Layer 3 of a small transformer language model trained on English Wikipedia (8 layers, counted from 0, width 128).
A neuron's activation on a vector x is SiLU(gate . x) times (in . x), where the dot is the dot product.

Input weights of the MLP neurons that the questions are about. A number n stands for (n - 500) times 0.00064.
n60 gate: 503 686 448 395 437 538 445 378 249 632 321 504 379 238 633 479 567 508 435 563 784 435 483 582 546 473 220 451 371 406 451 347 555 552 624 448 683 340 516 536 440 437 385 638 553 568 256 277 493 496 336 452 615 476 622 448 437 641 547 497 489 395 307 377 417 514 367 397 594 537 627 447 518 371 399 496 618 238 441 472 634 324 364 489 458 514 542 497 448 399 704 577 696 672 360 481 466 562 421 397 310 516 489 559 652 468 544 492 361 313 515 290 422 327 754 370 723 493 721 507 439 511 490 385 534 651 500 281
n97 gate: 554 654 580 535 599 734 621 657 642 491 579 319 433 531 352 770 667 371 603 436 752 465 479 517 565 403 553 560 450 482 624 622 353 399 303 584 620 669 547 571 546 518 395 208 620 355 401 279 619 335 400 738 592 471 749 586 334 435 425 374 540 432 389 289 458 888 419 482 561 407 427 716 596 347 218 544 500 535 628 132 226 702 462 363 348 734 556 671 500 472 547 575 337 373 724 609 577 550 329 481 782 496 352 424 588 554 438 439 469 441 669 125 477 735 766 590 513 392 367 307 811 456 343 484 706 422 393 469
n129 gate: 258 509 333 568 522 680 586 452 590 611 639 649 345 518 651 181 806 443 471 602 417 563 526 464 509 439 931 528 597 360 714 598 432 579 472 535 535 544 716 518 495 439 451 160 425 487 620 466 370 393 429 665 299 348 657 329 404 209 617 267 372 408 613 455 453 335 658 334 585 553 356 429 661 404 234 242 571 513 456 636 312 540 422 292 312 608 325 628 375 505 644 404 317 303 770 556 495 619 487 732 741 367 651 821 401 405 508 399 789 535 732 518 509 521 550 338 670 742 577 555 648 297 535 429 411 601 639 218
n280 gate: 493 430 404 577 720 554 780 317 281 548 492 524 446 172 484 500 688 327 547 258 484 452 512 687 413 530 598 436 723 475 527 520 626 270 588 342 618 242 755 569 428 487 428 520 386 466 665 527 476 600 647 442 698 560 636 488 582 678 439 284 586 500 661 520 581 520 594 450 778 469 799 678 560 422 528 500 488 350 671 559 459 492 368 622 458 282 508 542 334 664 388 586 329 648 434 637 513 492 534 326 309 412 584 254 593 479 553 504 212 477 818 262 463 579 354 455 556 580 484 697 544 387 449 654 481 786 444 484
n285 gate: 483 617 649 477 400 355 645 482 507 500 568 641 577 489 415 652 507 572 638 402 508 580 388 481 739 556 611 693 609 409 507 564 592 547 341 642 496 511 554 694 568 516 462 515 556 410 644 406 432 432 249 298 808 393 625 320 585 440 588 518 558 600 217 409 536 681 322 488 713 545 795 787 443 364 370 511 443 369 338 730 659 606 471 538 520 485 703 601 584 345 577 443 454 296 547 638 390 576 438 508 527 374 316 535 649 263 366 569 401 441 388 477 669 479 699 726 568 346 270 547 277 618 493 518 561 355 411 535
n327 gate: 22 427 273 611 539 395 613 317 424 544 399 469 470 443 437 663 509 509 444 441 500 403 508 439 686 463 513 588 446 441 667 591 536 518 440 441 461 704 339 323 661 432 478 713 539 795 392 454 359 644 365 514 596 640 311 758 496 487 500 673 293 526 551 333 272 395 868 337 637 421 559 370 224 423 504 522 303 513 833 474 357 311 662 673 343 336 380 684 665 528 716 293 473 504 581 445 372 337 764 584 281 515 592 698 314 450 678 199 606 445 371 544 436 426 651 708 509 567 549 720 425 301 500 475 409 447 698 558
n399 gate: 291 500 317 540 212 411 721 371 683 425 575 473 440 425 582 587 552 378 376 246 578 397 644 588 469 308 685 279 619 199 608 174 672 662 444 487 591 214 667 513 477 606 669 585 483 256 747 602 540 540 421 418 480 571 527 175 363 535 563 367 309 313 556 906 346 354 653 468 464 678 528 732 403 500 536 531 731 583 254 504 392 478 478 428 514 666 396 610 462 438 300 386 303 433 350 329 509 534 483 472 366 473 460 550 536 672 241 158 676 393 572 442 601 441 487 482 553 428 392 605 136 361 616 350 533 433 613 866
n407 gate: 616 746 511 434 659 526 404 515 544 226 346 461 600 500 595 421 391 512 549 352 520 709 537 668 481 557 691 386 441 500 556 366 602 608 452 656 466 633 497 515 144 800 880 784 609 427 591 225 674 542 553 591 599 413 496 282 484 432 539 345 398 440 695 512 300 531 490 421 477 641 444 545 615 343 639 408 569 538 702 598 511 623 451 383 520 663 402 562 578 591 533 352 690 554 614 528 604 511 570 565 568 716 554 697 442 378 514 628 562 478 637 392 500 525 562 353 404 230 675 599 604 698 623 439 268 612 533 609
n477 gate: 353 412 414 78 556 554 500 339 536 223 368 471 514 344 597 653 333 580 616 539 553 505 545 665 304 530 486 666 437 387 551 702 553 347 262 555 745 359 462 777 480 244 410 395 625 303 359 374 73 378 702 311 504 455 656 769 718 528 548 637 558 334 196 163 500 491 564 719 486 508 696 542 283 758 209 443 320 505 624 426 336 666 486 543 515 323 505 383 272 592 753 586 586 320 359 387 490 658 681 59 642 500 547 350 557 471 567 627 530 303 500 700 687 750 557 417 457 410 648 660 476 921 624 482 607 522 233 442
n554 gate: 448 370 402 361 558 302 635 458 684 422 375 449 447 449 343 320 546 471 596 659 263 492 627 445 693 521 409 612 391 529 615 737 631 598 327 417 565 535 423 528 422 390 449 373 642 437 520 380 524 403 585 363 719 581 406 666 331 365 429 368 592 424 475 480 296 582 444 528 335 443 784 651 437 519 291 52 570 519 515 450 383 316 458 702 496 464 489 321 519 517 500 278 279 238 480 492 610 422 736 488 520 390 484 712 595 528 327 404 282 443 584 484 516 670 754 379 735 307 631 364 339 536 473 540 504 658 585 516
n561 gate: 561 693 405 593 740 383 595 297 511 474 687 400 445 591 821 530 575 520 353 671 598 558 737 417 545 500 399 447 512 607 657 534 527 707 464 437 586 617 688 492 408 560 611 519 590 431 586 405 362 621 254 586 259 364 656 374 617 481 642 346 172 317 307 450 390 424 673 590 389 516 508 421 519 426 650 458 500 368 619 612 511 454 437 662 612 415 452 300 581 623 537 590 556 408 422 726 683 485 482 738 745 497 572 719 569 520 507 578 630 526 333 611 532 622 419 535 584 558 573 394 595 265 537 392 385 196 665 372
n572 gate: 583 635 359 682 841 355 434 314 500 310 520 591 433 471 655 372 524 496 382 551 332 430 773 447 355 591 562 569 260 428 392 593 745 858 530 492 492 593 409 397 440 725 398 306 448 349 538 403 328 646 391 567 519 438 504 327 571 403 455 594 287 225 461 541 484 459 394 584 607 493 394 363 366 540 541 549 630 682 452 568 256 545 516 740 457 644 504 753 598 672 609 539 479 684 638 678 419 683 484 621 581 389 597 266 278 579 677 452 834 488 641 607 169 604 376 449 480 678 500 563 672 467 544 373 581 588 519 683
n620 gate: 401 566 596 367 473 573 519 372 477 417 699 560 465 636 406 500 691 277 406 496 598 267 336 790 587 538 427 631 294 621 449 532 553 396 693 438 656 484 511 757 227 417 456 694 273 572 356 649 668 615 405 561 368 429 592 496 672 417 323 731 578 375 142 664 619 592 503 673 424 612 388 480 596 621 601 679 432 445 516 488 511 380 733 367 357 347 309 287 369 384 624 556 264 436 418 645 446 580 443 585 459 353 524 569 444 627 249 470 636 284 476 464 529 602 298 393 392 564 548 320 456 351 461 305 526 549 770 451
n690 gate: 438 609 418 480 347 455 511 364 541 624 367 563 455 473 713 596 435 492 232 354 356 527 541 648 535 347 627 517 198 545 687 364 377 573 537 300 542 171 479 496 590 524 371 575 511 626 488 548 645 671 736 492 346 662 660 516 500 419 417 526 628 595 607 629 376 714 628 576 363 423 330 315 328 397 110 488 488 376 591 680 507 524 451 453 664 319 592 198 598 391 492 362 310 211 552 334 463 489 601 483 849 418 620 312 504 545 524 441 570 462 687 547 528 456 358 633 414 656 670 476 516 555 508 533 662 676 573 492
n60 in: 488 416 314 448 396 539 428 665 484 520 667 363 569 534 521 517 247 629 409 642 322 544 585 646 386 410 324 493 563 440 527 530 631 518 650 546 503 392 281 452 375 337 432 600 283 597 475 698 486 760 264 364 484 686 503 637 664 560 524 644 469 676 475 486 582 381 640 518 421 529 602 460 473 301 455 558 269 597 394 580 398 473 530 569 289 627 404 575 579 610 460 482 603 619 326 687 486 532 754 623 394 464 432 420 527 512 506 427 512 503 327 510 556 529 462 496 456 555 624 462 327 404 523 500 705 385 311 445
n97 in: 572 384 322 574 477 452 578 549 559 496 434 484 791 299 599 508 470 557 276 629 599 329 215 396 695 410 704 504 356 645 530 508 437 565 577 366 644 247 628 590 557 496 581 422 515 493 400 574 516 469 262 476 610 766 628 692 516 431 601 466 730 511 329 617 783 546 422 667 321 553 480 519 624 500 617 673 318 446 707 500 453 655 541 410 618 336 576 415 262 617 633 305 376 446 536 480 319 496 359 508 215 493 554 809 469 312 623 517 608 399 465 434 556 467 539 616 566 445 739 671 419 402 252 555 529 511 573 697
n129 in: 553 601 785 294 674 532 468 606 417 463 654 682 544 316 736 555 566 464 552 284 457 557 705 789 615 416 710 516 356 496 743 552 454 429 484 591 588 612 500 565 286 602 410 645 662 450 516 403 538 567 545 372 583 656 508 481 593 660 652 689 496 368 599 591 522 883 402 380 666 352 480 507 579 515 693 372 383 333 335 515 567 485 434 271 555 325 537 435 366 569 492 504 405 541 531 567 586 586 363 432 696 586 380 415 610 444 577 383 578 336 489 413 516 656 630 543 557 725 428 373 832 443 489 585 340 624 482 496
n280 in: 506 486 397 622 680 460 579 500 520 466 528 507 530 555 337 615 605 624 807 475 454 701 493 510 531 416 430 694 472 482 493 233 377 287 533 703 537 312 503 465 380 608 414 346 527 526 550 431 583 332 548 496 491 458 569 732 429 442 437 420 871 402 416 424 730 541 486 678 413 562 654 619 631 658 410 459 479 572 668 470 319 559 373 510 424 319 547 615 580 537 408 363 437 597 390 346 597 559 678 507 278 488 582 405 368 302 506 600 314 497 416 420 296 327 420 618 579 444 584 638 617 458 436 425 503 633 442 493
n285 in: 546 504 600 638 613 557 583 781 497 365 559 496 433 563 346 541 595 478 466 406 536 518 363 580 386 309 634 504 504 431 524 393 645 424 591 577 500 303 316 602 544 627 646 468 562 672 453 447 608 500 424 439 443 329 354 630 493 565 423 688 596 490 515 489 567 448 304 446 437 328 551 335 465 412 535 507 420 397 483 404 731 371 442 447 181 310 752 523 483 534 597 399 500 594 557 529 507 563 617 574 486 433 292 336 634 454 626 160 478 685 486 423 395 451 320 277 340 639 511 518 465 560 686 602 372 484 281 426
n327 in: 450 410 402 424 511 489 450 416 374 407 636 595 395 560 430 441 430 512 552 284 550 508 695 493 400 416 447 512 469 480 301 582 435 539 366 576 574 590 193 310 274 806 639 473 578 650 504 417 485 410 216 388 662 539 459 640 365 366 557 340 380 242 830 632 413 481 576 426 386 461 512 682 361 427 462 342 523 422 452 548 366 640 376 584 361 599 364 435 583 516 456 552 592 489 419 383 594 403 619 496 570 480 418 562 572 337 650 230 700 649 408 591 723 351 294 694 281 350 409 515 376 473 485 227 603 574 571 381
n399 in: 374 434 611 662 562 493 611 290 689 507 466 594 396 336 542 544 423 638 516 442 623 485 514 652 309 579 439 563 415 325 500 548 576 442 375 608 423 245 540 519 449 620 630 364 668 412 588 422 391 248 326 278 534 402 563 469 599 224 444 414 473 347 201 324 417 478 560 627 358 618 372 489 265 584 492 337 496 286 431 537 378 668 301 409 512 564 256 518 493 424 416 596 445 362 351 547 721 233 554 413 299 454 333 393 466 444 490 512 554 381 435 470 454 669 432 419 530 500 560 423 317 538 489 374 387 497 886 447
n407 in: 500 540 279 403 751 585 500 421 469 306 238 310 859 340 522 635 674 489 466 419 591 689 500 500 581 504 680 447 452 666 424 609 421 444 478 664 521 521 487 500 619 415 415 363 316 399 485 470 439 624 391 336 487 697 507 661 511 493 278 452 500 465 571 393 377 475 572 394 354 479 658 577 337 517 496 454 192 342 593 413 321 646 627 608 642 307 472 493 435 466 595 511 571 624 442 544 389 405 558 643 426 562 532 802 590 544 591 496 570 572 644 368 308 624 654 551 461 392 446 544 688 507 424 647 463 470 397 554
n477 in: 646 453 441 704 423 634 315 408 835 480 401 695 448 615 517 259 307 418 284 115 242 512 563 414 496 622 271 522 432 633 552 455 441 625 569 302 548 484 482 550 660 299 718 683 298 531 293 363 636 471 557 470 620 361 373 390 357 528 475 413 601 757 587 471 555 693 417 445 550 591 487 553 373 628 782 516 414 520 540 552 454 562 376 192 344 753 653 543 670 699 716 575 643 426 508 355 500 563 421 404 372 587 418 487 786 598 424 311 397 615 521 454 363 725 388 598 434 594 550 753 632 450 372 504 442 542 376 776
n554 in: 515 503 465 486 529 631 589 422 487 341 370 591 558 420 592 386 572 563 582 583 342 520 506 454 727 419 463 542 589 583 546 556 500 524 444 529 432 655 440 597 346 441 637 527 523 453 589 643 667 407 378 493 405 396 597 589 384 664 456 384 456 454 496 604 397 414 517 562 400 705 514 572 580 347 379 314 607 599 497 709 456 350 286 466 511 490 259 357 577 525 314 343 341 360 575 594 611 436 634 670 462 746 407 674 742 391 423 379 341 403 636 416 517 503 632 435 620 684 594 428 410 335 490 578 604 434 644 622
n561 in: 577 560 650 607 304 423 437 627 542 439 594 423 560 605 653 649 575 661 671 508 552 632 674 467 791 623 426 569 496 356 493 590 400 629 431 591 621 565 507 599 542 417 482 342 475 469 571 573 547 446 493 593 453 377 409 395 493 629 683 668 358 379 396 515 623 449 433 436 580 463 825 525 446 507 423 685 431 522 355 589 446 609 564 452 519 827 400 483 479 684 543 512 570 325 392 568 481 632 357 677 409 513 247 463 654 340 851 434 356 271 422 573 557 390 603 444 744 341 665 351 467 570 299 432 610 503 336 489
n572 in: 804 568 413 648 600 563 566 518 629 298 646 445 546 511 676 454 528 519 523 671 305 533 702 438 410 438 589 481 380 587 407 648 641 572 408 525 275 634 431 529 481 663 369 382 354 400 598 476 398 725 320 433 233 418 431 361 634 500 327 581 351 354 366 679 637 373 338 519 281 671 492 547 445 649 452 591 689 442 415 582 500 489 415 529 335 463 322 597 665 610 601 629 399 682 537 511 454 556 535 450 663 561 525 567 338 487 619 391 647 627 504 742 216 335 353 534 409 569 618 560 493 390 408 473 582 565 568 481
n620 in: 232 512 522 504 436 368 584 571 463 770 389 450 301 504 567 444 537 447 262 516 590 565 526 618 375 480 496 739 484 436 414 302 644 596 375 452 687 435 644 612 464 217 412 430 402 801 567 496 773 553 371 382 482 612 362 551 437 481 488 448 716 567 383 450 485 278 378 417 477 493 409 292 527 414 554 725 462 424 709 567 557 684 604 403 544 349 597 518 552 384 643 459 497 653 476 536 329 288 628 520 448 372 748 500 651 807 561 561 548 678 410 504 496 821 426 476 343 620 500 433 416 438 455 396 489 590 518 184
n690 in: 332 504 619 500 645 520 582 410 520 636 448 639 361 301 652 621 591 504 603 561 662 576 582 705 510 453 737 372 454 521 406 531 437 328 395 328 446 449 485 344 529 500 510 608 298 520 450 510 624 572 660 666 314 474 644 450 549 615 486 722 465 540 649 497 636 452 497 521 393 339 486 514 356 440 313 397 565 510 306 386 551 421 280 535 370 264 392 500 655 426 316 194 440 617 500 632 489 451 533 362 618 473 469 658 420 573 494 298 651 523 507 649 500 406 417 472 579 650 587 623 473 368 393 429 322 571 339 353

Each question shows a token from some text and the vector x that enters the MLP there. A number n stands for (n - 500) times 0.0056.

"ing": 471 501 537 268 458 418 671 527 391 639 681 544 440 504 407 669 454 435 319 405 394 453 605 495 527 423 316 662 420 556 483 503 539 401 371 490 521 464 418 578 545 465 402 538 601 594 466 602 519 511 461 431 389 556 655 424 510 519 553 529 461 531 386 704 489 479 506 477 344 730 447 485 643 419 423 525 593 408 497 608 520 443 429 423 548 422 569 526 498 267 354 496 482 531 497 632 387 499 573 458 569 630 391 596 501 443 473 437 462 559 494 455 664 403 575 739 445 484 190 423 528 518 517 653 545 372 433 467
The most active neuron and its activation: n620, at about 0.2

"%": 593 551 629 563 507 693 514 759 473 459 543 863 557 612 539 536 427 628 680 487 670 591 615 494 520 361 618 638 379 461 447 392 594 494 500 470 610 570 525 536 510 393 484 416 475 629 533 400 358 670 557 432 555 598 532 603 529 458 465 586 495 501 410 726 523 374 497 304 647 619 556 632 509 688 485 569 473 420 468 437 646 492 506 482 646 454 532 455 589 367 480 509 439 382 353 309 434 458 521 443 521 591 547 418 618 433 513 490 415 522 383 666 587 454 427 641 379 298 575 380 547 632 431 415 548 503 413 516
Which of these neurons fires most? n285

",": 578 440 532 582 338 602 383 509 511 614 476 409 459 484 503 472 380 537 422 558 388 499 533 538 439 461 622 485 447 524 456 462 501 629 481 603 602 533 363 497 511 466 495 657 517 518 594 690 508 511 503 400 426 537 518 486 467 497 461 569 496 518 501 709 500 509 293 533 405 686 568 360 520 483 376 564 536 533 404 462 634 533 489 553 461 584 477 362 637 471 539 526 606 581 412 470 480 393 412 603 412 530 500 627 409 406 660 467 317 442 430 503 547 387 657 459 436 546 389 386 570 485 639 538 370 454 472 584
Which three neurons fire most, strongest first? n280, n60, n129

" (": 516 451 372 512 387 455 225 637 422 450 607 329 477 630 355 495 463 593 510 462 534 515 409 462 441 523 514 608 578 508 400 535 510 475 491 401 700 502 315 384 372 545 439 593 439 615 622 426 327 561 563 519 345 481 398 549 457 452 463 533 599 506 406 748 476 367 524 537 306 628 513 408 652 659 276 673 474 501 651 488 583 514 513 629 417 485 418 530 552 582 418 655 543 547 468 540 576 609 551 476 628 457 517 383 508 373 561 448 489 490 540 444 569 348 441 537 420 420 568 447 554 595 542 450 575 478 652 537
The most active neuron and its activation: n129, at about 0.3

"abor": 535 583 599 444 435 482 567 431 645 534 615 770 573 448 484 547 527 658 556 517 471 282 541 490 490 229 547 553 507 490 419 444 345 323 672 562 281 459 481 594 409 595 462 387 428 533 366 681 708 613 487 536 391 633 489 637 411 529 327 536 576 619 327 571 524 519 504 502 567 609 457 451 474 572 342 647 514 397 451 626 535 514 471 541 575 573 626 590 556 313 499 664 412 600 626 173 394 501 447 483 450 649 495 436 461 439 444 346 572 519 384 523 601 536 392 587 502 430 590 696 650 498 520 633 541 545 593 590
Which of these neurons fires most? n561

" new": 588 443 582 648 321 597 468 536 571 457 552 261 481 624 510 444 610 383 469 448 530 404 587 468 391 457 487 532 559 653 528 415 280 408 493 419 498 551 520 617 501 479 515 501 518 518 397 431 496 310 431 267 501 370 538 567 413 443 548 528 361 552 460 506 555 470 645 544 521 741 375 560 532 566 378 540 472 590 459 545 551 569 506 573 578 573 591 472 442 475 522 551 537 404 518 516 347 697 495 336 650 599 512 421 465 527 530 428 433 499 719 547 395 444 507 520 378 475 433 525 458 485 428 580 687 397 530 311
Which two neurons fire most, strongest first? n477, n407

" and": 732 591 472 871 530 584 412 525 446 479 438 406 485 416 504 533 228 541 419 553 431 451 640 584 495 433 582 612 484 528 490 519 453 416 649 411 568 578 526 446 669 506 633 512 467 471 501 537 369 621 524 568 380 514 608 561 412 410 457 490 382 646 505 472 532 530 419 544 409 683 539 384 378 483 395 502 638 510 411 438 573 710 426 459 640 512 425 530 544 296 555 468 577 493 435 620 471 401 548 518 375 584 510 556 526 448 646 315 443 544 456 469 502 446 555 466 511 635 448 526 449 477 555 543 430 470 532 517
Which of these neurons fires most? n572

".": 644 375 681 410 501 511 525 623 420 500 476 435 457 784 527 598 272 665 656 307 569 468 583 537 551 562 538 555 496 381 487 289 487 478 595 577 496 421 510 572 428 519 558 431 429 709 453 486 397 492 404 416 406 502 402 618 619 605 485 572 471 592 325 556 570 468 455 371 518 582 640 616 467 572 383 597 426 598 456 474 611 433 463 762 613 389 393 306 465 454 370 497 583 544 495 437 478 456 447 433 354 492 471 507 526 427 608 499 515 623 326 437 339 410 544 450 466 500 479 343 413 497 569 648 517 460 584 605
Which two neurons fire most, strongest first? n285, n690

" for": 666 650 472 579 630 436 504 535 410 525 459 426 528 396 484 497 430 372 505 575 497 264 569 420 495 412 524 542 364 586 668 593 618 463 313 422 355 740 541 497 387 332 350 607 608 523 556 502 586 562 422 531 473 437 443 488 481 548 659 532 411 466 353 498 462 560 502 490 533 661 417 322 512 464 472 538 504 510 658 520 477 634 353 572 533 617 605 343 623 567 443 550 586 620 503 661 439 389 436 433 546 591 560 401 564 466 516 429 522 667 291 481 492 419 600 442 384 387 494 445 394 667 469 564 533 438 562 510
The most active neuron and its activation: n572, at about 0.29

" ": 520 425 546 515 169 570 364 499 312 619 643 453 477 586 344 523 414 608 513 441 496 541 399 439 492 463 396 492 752 574 477 543 507 444 685 476 555 458 428 559 449 513 586 514 514 560 608 541 456 605 543 412 480 625 429 559 549 485 573 533 573 538 392 779 551 400 724 496 504 607 413 417 610 635 509 578 418 522 550 622 552 509 503 579 611 638 450 442 697 434 454 429 568 419 389 216 402 390 479 543 571 541 480 338 524 448 662 572 442 606 516 412 489 433 461 452 350 476 572 507 394 463 364 447 526 638 494 479
Which of these neurons fires most? n129

" started": 466 482 486 600 595 658 484 628 448 670 691 531 363 310 446 508 456 680 380 516 450 279 526 413 479 462 463 736 409 631 611 327 544 551 418 297 474 462 479 529 447 416 489 606 561 522 416 534 490 410 367 569 447 607 487 577 447 548 615 473 501 465 438 571 695 514 477 467 604 686 577 496 463 482 647 586 600 427 578 549 401 596 374 584 302 648 486 467 653 540 615 391 470 471 480 655 528 518 558 475 619 587 461 619 560 497 593 478 389 515 538 365 709 443 650 461 548 438 308 543 633 582 640 614 584 415 521 425
Which of these neurons fires most? n97

" his": 619 306 571 461 579 586 494 534 443 520 488 514 605 401 482 489 378 544 560 443 540 388 671 579 551 370 473 778 500 702 509 590 306 637 283 428 587 327 465 554 497 389 519 454 645 544 581 488 574 537 412 319 460 547 603 624 630 344 602 444 569 517 549 510 450 492 498 529 392 680 375 602 473 482 365 365 370 411 336 495 461 652 405 590 539 563 465 401 470 358 477 666 508 490 368 462 465 499 460 546 572 674 591 446 505 466 634 660 408 586 615 541 671 477 568 686 497 549 499 480 480 538 461 523 499 466 570 494
The most active neuron and its activation: n554, at about 0.19

" or": 582 489 470 644 582 566 509 426 315 416 534 441 567 373 401 579 402 375 641 598 586 419 653 544 386 457 564 672 472 512 399 399 435 398 611 289 561 488 384 487 491 529 557 441 478 469 419 517 279 729 647 558 422 560 657 573 511 427 477 490 334 545 517 761 606 461 461 583 392 606 524 395 485 462 389 596 613 396 550 528 616 636 540 583 577 276 428 543 440 311 562 565 607 536 494 625 632 486 530 272 415 579 448 313 566 482 484 387 428 670 383 476 527 485 384 310 540 512 562 637 615 462 398 604 538 461 449 566
Which of these neurons fires most? n280

"4": 666 362 460 477 587 424 435 611 468 515 518 381 496 398 392 490 433 588 380 502 410 617 579 427 494 532 406 343 665 515 451 607 399 401 541 650 565 528 492 538 524 565 432 569 593 541 556 474 334 545 326 478 536 458 618 476 560 505 474 585 644 608 524 588 597 430 611 514 548 588 445 340 553 634 574 583 417 433 462 515 661 611 508 486 393 326 421 575 498 486 509 493 473 593 323 370 489 421 589 403 389 490 242 565 494 428 408 545 291 539 393 518 429 559 488 501 429 484 572 591 609 579 534 412 625 495 619 405
The most active neuron and its activation: n690, at about 0.15

"ive": 639 505 574 550 428 345 685 529 428 509 543 605 451 363 585 582 328 495 436 406 374 560 604 430 449 401 550 595 426 525 397 465 490 365 707 395 460 449 389 632 458 548 442 478 577 608 450 531 408 410 435 566 423 422 639 642 642 530 509 405 520 503 519 694 402 470 474 525 484 604 519 466 439 435 587 583 395 547 540 485 474 606 389 582 487 600 495 649 516 452 511 434 492 649 584 700 437 452 455 442 412 599 405 368 440 373 511 352 399 657 347 462 551 476 577 703 276 306 346 686 334 524 480 498 562 391 437 476
Which two neurons fire most, strongest first? n285, n327

" this": 551 394 521 455 508 459 559 624 412 540 399 398 524 405 456 488 296 448 540 555 453 503 444 540 507 495 579 749 505 497 553 331 480 558 504 453 387 376 534 523 533 487 482 515 563 550 453 637 618 376 429 246 461 419 729 585 597 446 550 510 634 541 452 567 724 444 479 456 454 697 448 579 557 439 269 388 446 479 499 618 446 350 477 394 373 416 576 519 418 303 403 505 356 386 432 425 548 575 434 403 550 648 527 532 582 446 665 500 483 469 522 430 569 524 497 424 378 557 608 627 545 382 384 653 487 482 547 421
Which of these neurons fires most? n280

"197": 542 584 644 565 415 528 368 553 523 474 503 496 284 476 310 492 380 460 566 347 448 469 599 475 390 294 493 590 338 505 471 612 416 599 557 519 287 464 408 535 524 542 568 634 516 702 422 487 567 598 429 560 627 542 512 496 463 454 437 529 495 480 667 654 385 366 474 542 684 578 355 443 554 482 551 557 483 645 395 687 598 455 441 426 482 575 528 667 534 506 263 460 449 657 580 462 552 514 546 632 377 569 569 544 288 336 500 473 401 435 495 484 444 465 428 460 402 495 624 499 359 538 431 552 554 452 645 453
Which of these neurons fires most? n327

" of": 628 512 450 704 418 644 595 380 544 534 411 454 387 575 566 400 436 515 502 543 404 516 602 455 478 520 333 693 526 557 551 583 555 430 404 598 315 435 550 669 444 487 502 645 613 543 421 519 561 614 460 461 598 470 574 514 588 492 534 532 380 522 405 666 369 484 505 564 332 616 628 333 473 429 416 657 351 358 581 541 488 430 505 406 468 450 459 454 547 576 594 538 674 558 641 659 517 406 467 519 388 513 478 423 535 435 680 515 376 517 312 490 529 432 520 599 353 437 756 529 379 508 593 642 574 507 524 605
The most active neuron and its activation: n60, at about 0.39

"oc": 497 487 607 446 513 582 461 396 512 283 504 507 523 587 507 661 498 587 476 355 448 527 420 652 369 331 416 384 442 666 438 623 491 454 612 443 172 392 508 521 423 541 495 495 403 555 544 589 502 520 412 390 571 455 584 375 407 580 461 559 483 629 384 345 521 419 403 439 388 636 405 480 390 678 642 752 604 339 585 571 571 385 490 472 569 612 353 560 530 388 441 661 436 610 459 463 500 551 331 526 445 688 531 369 483 479 362 535 531 493 406 483 526 467 384 544 565 594 438 432 516 505 438 485 474 535 550 631
The most active neuron and its activation: n399, at about 0.14

" to": 672 587 514 593 416 499 550 549 410 496 370 355 473 571 554 574 361 456 304 457 531 304 392 504 451 445 507 511 345 395 626 482 683 379 531 517 605 510 556 463 621 324 383 416 606 543 534 454 526 456 546 458 368 557 526 593 482 417 464 492 557 421 501 699 516 528 477 486 475 688 581 452 469 425 533 646 502 494 643 450 513 585 478 507 256 403 527 512 585 473 501 461 591 508 502 675 523 476 527 605 382 614 362 261 381 499 564 496 396 532 402 397 546 385 678 554 505 557 604 431 435 491 415 708 495 596 607 606
The most active neuron and its activation: n97, at about 0.25

" un": 418 528 387 532 421 709 393 458 473 723 436 463 452 560 481 420 419 534 537 501 726 504 502 362 404 533 482 362 471 535 467 309 469 658 513 395 306 526 575 530 360 516 518 623 408 672 323 539 574 388 541 578 359 614 349 558 430 416 543 614 427 418 407 560 676 530 494 679 525 573 469 520 394 447 538 548 504 632 633 444 443 618 576 553 728 472 423 444 505 624 525 757 502 349 654 680 533 442 403 485 485 610 591 527 582 450 531 437 430 634 573 494 491 414 306 617 510 484 651 437 529 537 435 515 501 596 731 632
The most active neuron and its activation: n285, at about 0.24

"60": 567 444 554 553 388 627 313 505 490 634 477 325 570 528 302 506 337 603 458 452 513 593 507 506 481 539 438 638 520 558 372 561 455 524 564 596 526 445 505 430 463 600 573 575 430 436 563 607 626 564 351 420 540 469 608 582 351 603 566 551 546 541 436 804 373 408 636 481 520 522 432 469 684 557 586 653 339 532 428 548 615 600 491 616 483 611 371 478 609 647 524 432 458 631 169 240 446 469 633 417 459 501 463 325 489 401 413 567 402 628 394 517 478 422 317 403 281 495 679 499 369 565 410 587 620 437 552 399
The most active neuron and its activation: n129, at about 0.29

" Cl": 550 596 396 602 346 480 713 420 360 496 506 369 553 389 364 326 547 454 451 642 397 469 522 553 625 461 575 475 567 505 520 547 471 550 556 484 371 524 465 586 596 436 522 625 436 516 367 757 551 392 525 544 446 489 500 412 527 441 398 403 365 476 495 479 511 387 485 509 448 569 348 554 609 737 429 606 580 493 478 517 512 600 602 389 604 548 434 512 663 521 541 398 463 591 351 566 474 549 346 367 563 587 520 505 530 466 206 560 408 417 514 547 476 555 380 459 599 353 603 473 482 534 521 650 484 517 664 517
Which of these neurons fires most? n327

"11": 522 446 547 426 450 490 471 552 476 527 651 617 653 582 495 474 405 415 560 436 456 559 581 359 498 472 490 614 450 379 493 547 449 455 618 698 516 628 504 434 327 580 602 473 479 480 319 550 603 498 303 453 576 522 570 584 475 516 490 513 501 443 402 686 573 451 656 428 393 540 674 494 469 709 509 598 530 463 296 522 535 497 427 473 390 506 466 563 658 492 553 447 474 676 402 680 365 438 674 465 614 481 343 402 559 420 449 389 419 604 412 568 513 487 517 589 258 437 537 604 400 664 296 570 675 482 700 364
Which of these neurons fires most? n285

"ch": 704 416 442 449 245 632 680 528 479 715 547 384 555 605 486 520 409 463 569 359 523 506 387 513 540 493 308 533 432 497 387 565 554 505 566 391 337 388 441 556 500 505 442 640 441 545 469 561 469 476 475 499 406 560 434 503 454 500 294 495 456 509 770 571 515 573 473 580 425 597 527 569 609 440 750 477 604 345 480 530 659 429 453 411 560 588 407 573 506 601 634 557 499 554 263 585 343 549 540 479 543 630 407 407 486 476 407 484 477 546 638 487 386 517 363 481 394 625 584 347 497 421 472 587 588 543 472 447
The most active neuron and its activation: n60, at about 0.12

" ch": 606 379 601 469 586 706 547 555 428 573 510 445 496 589 498 371 486 403 449 509 335 400 486 576 562 280 460 322 465 415 495 575 465 471 543 541 572 561 487 546 320 272 354 730 520 618 509 491 529 492 467 539 385 344 390 382 505 502 394 419 558 396 462 488 542 511 588 693 515 547 285 671 616 434 579 229 524 378 441 510 546 518 465 529 573 415 372 612 532 543 722 517 560 656 436 433 537 486 536 653 539 685 508 357 480 468 386 413 399 435 525 468 416 541 351 447 395 582 403 543 568 287 372 552 530 509 481 510
Which of these neurons fires most? n129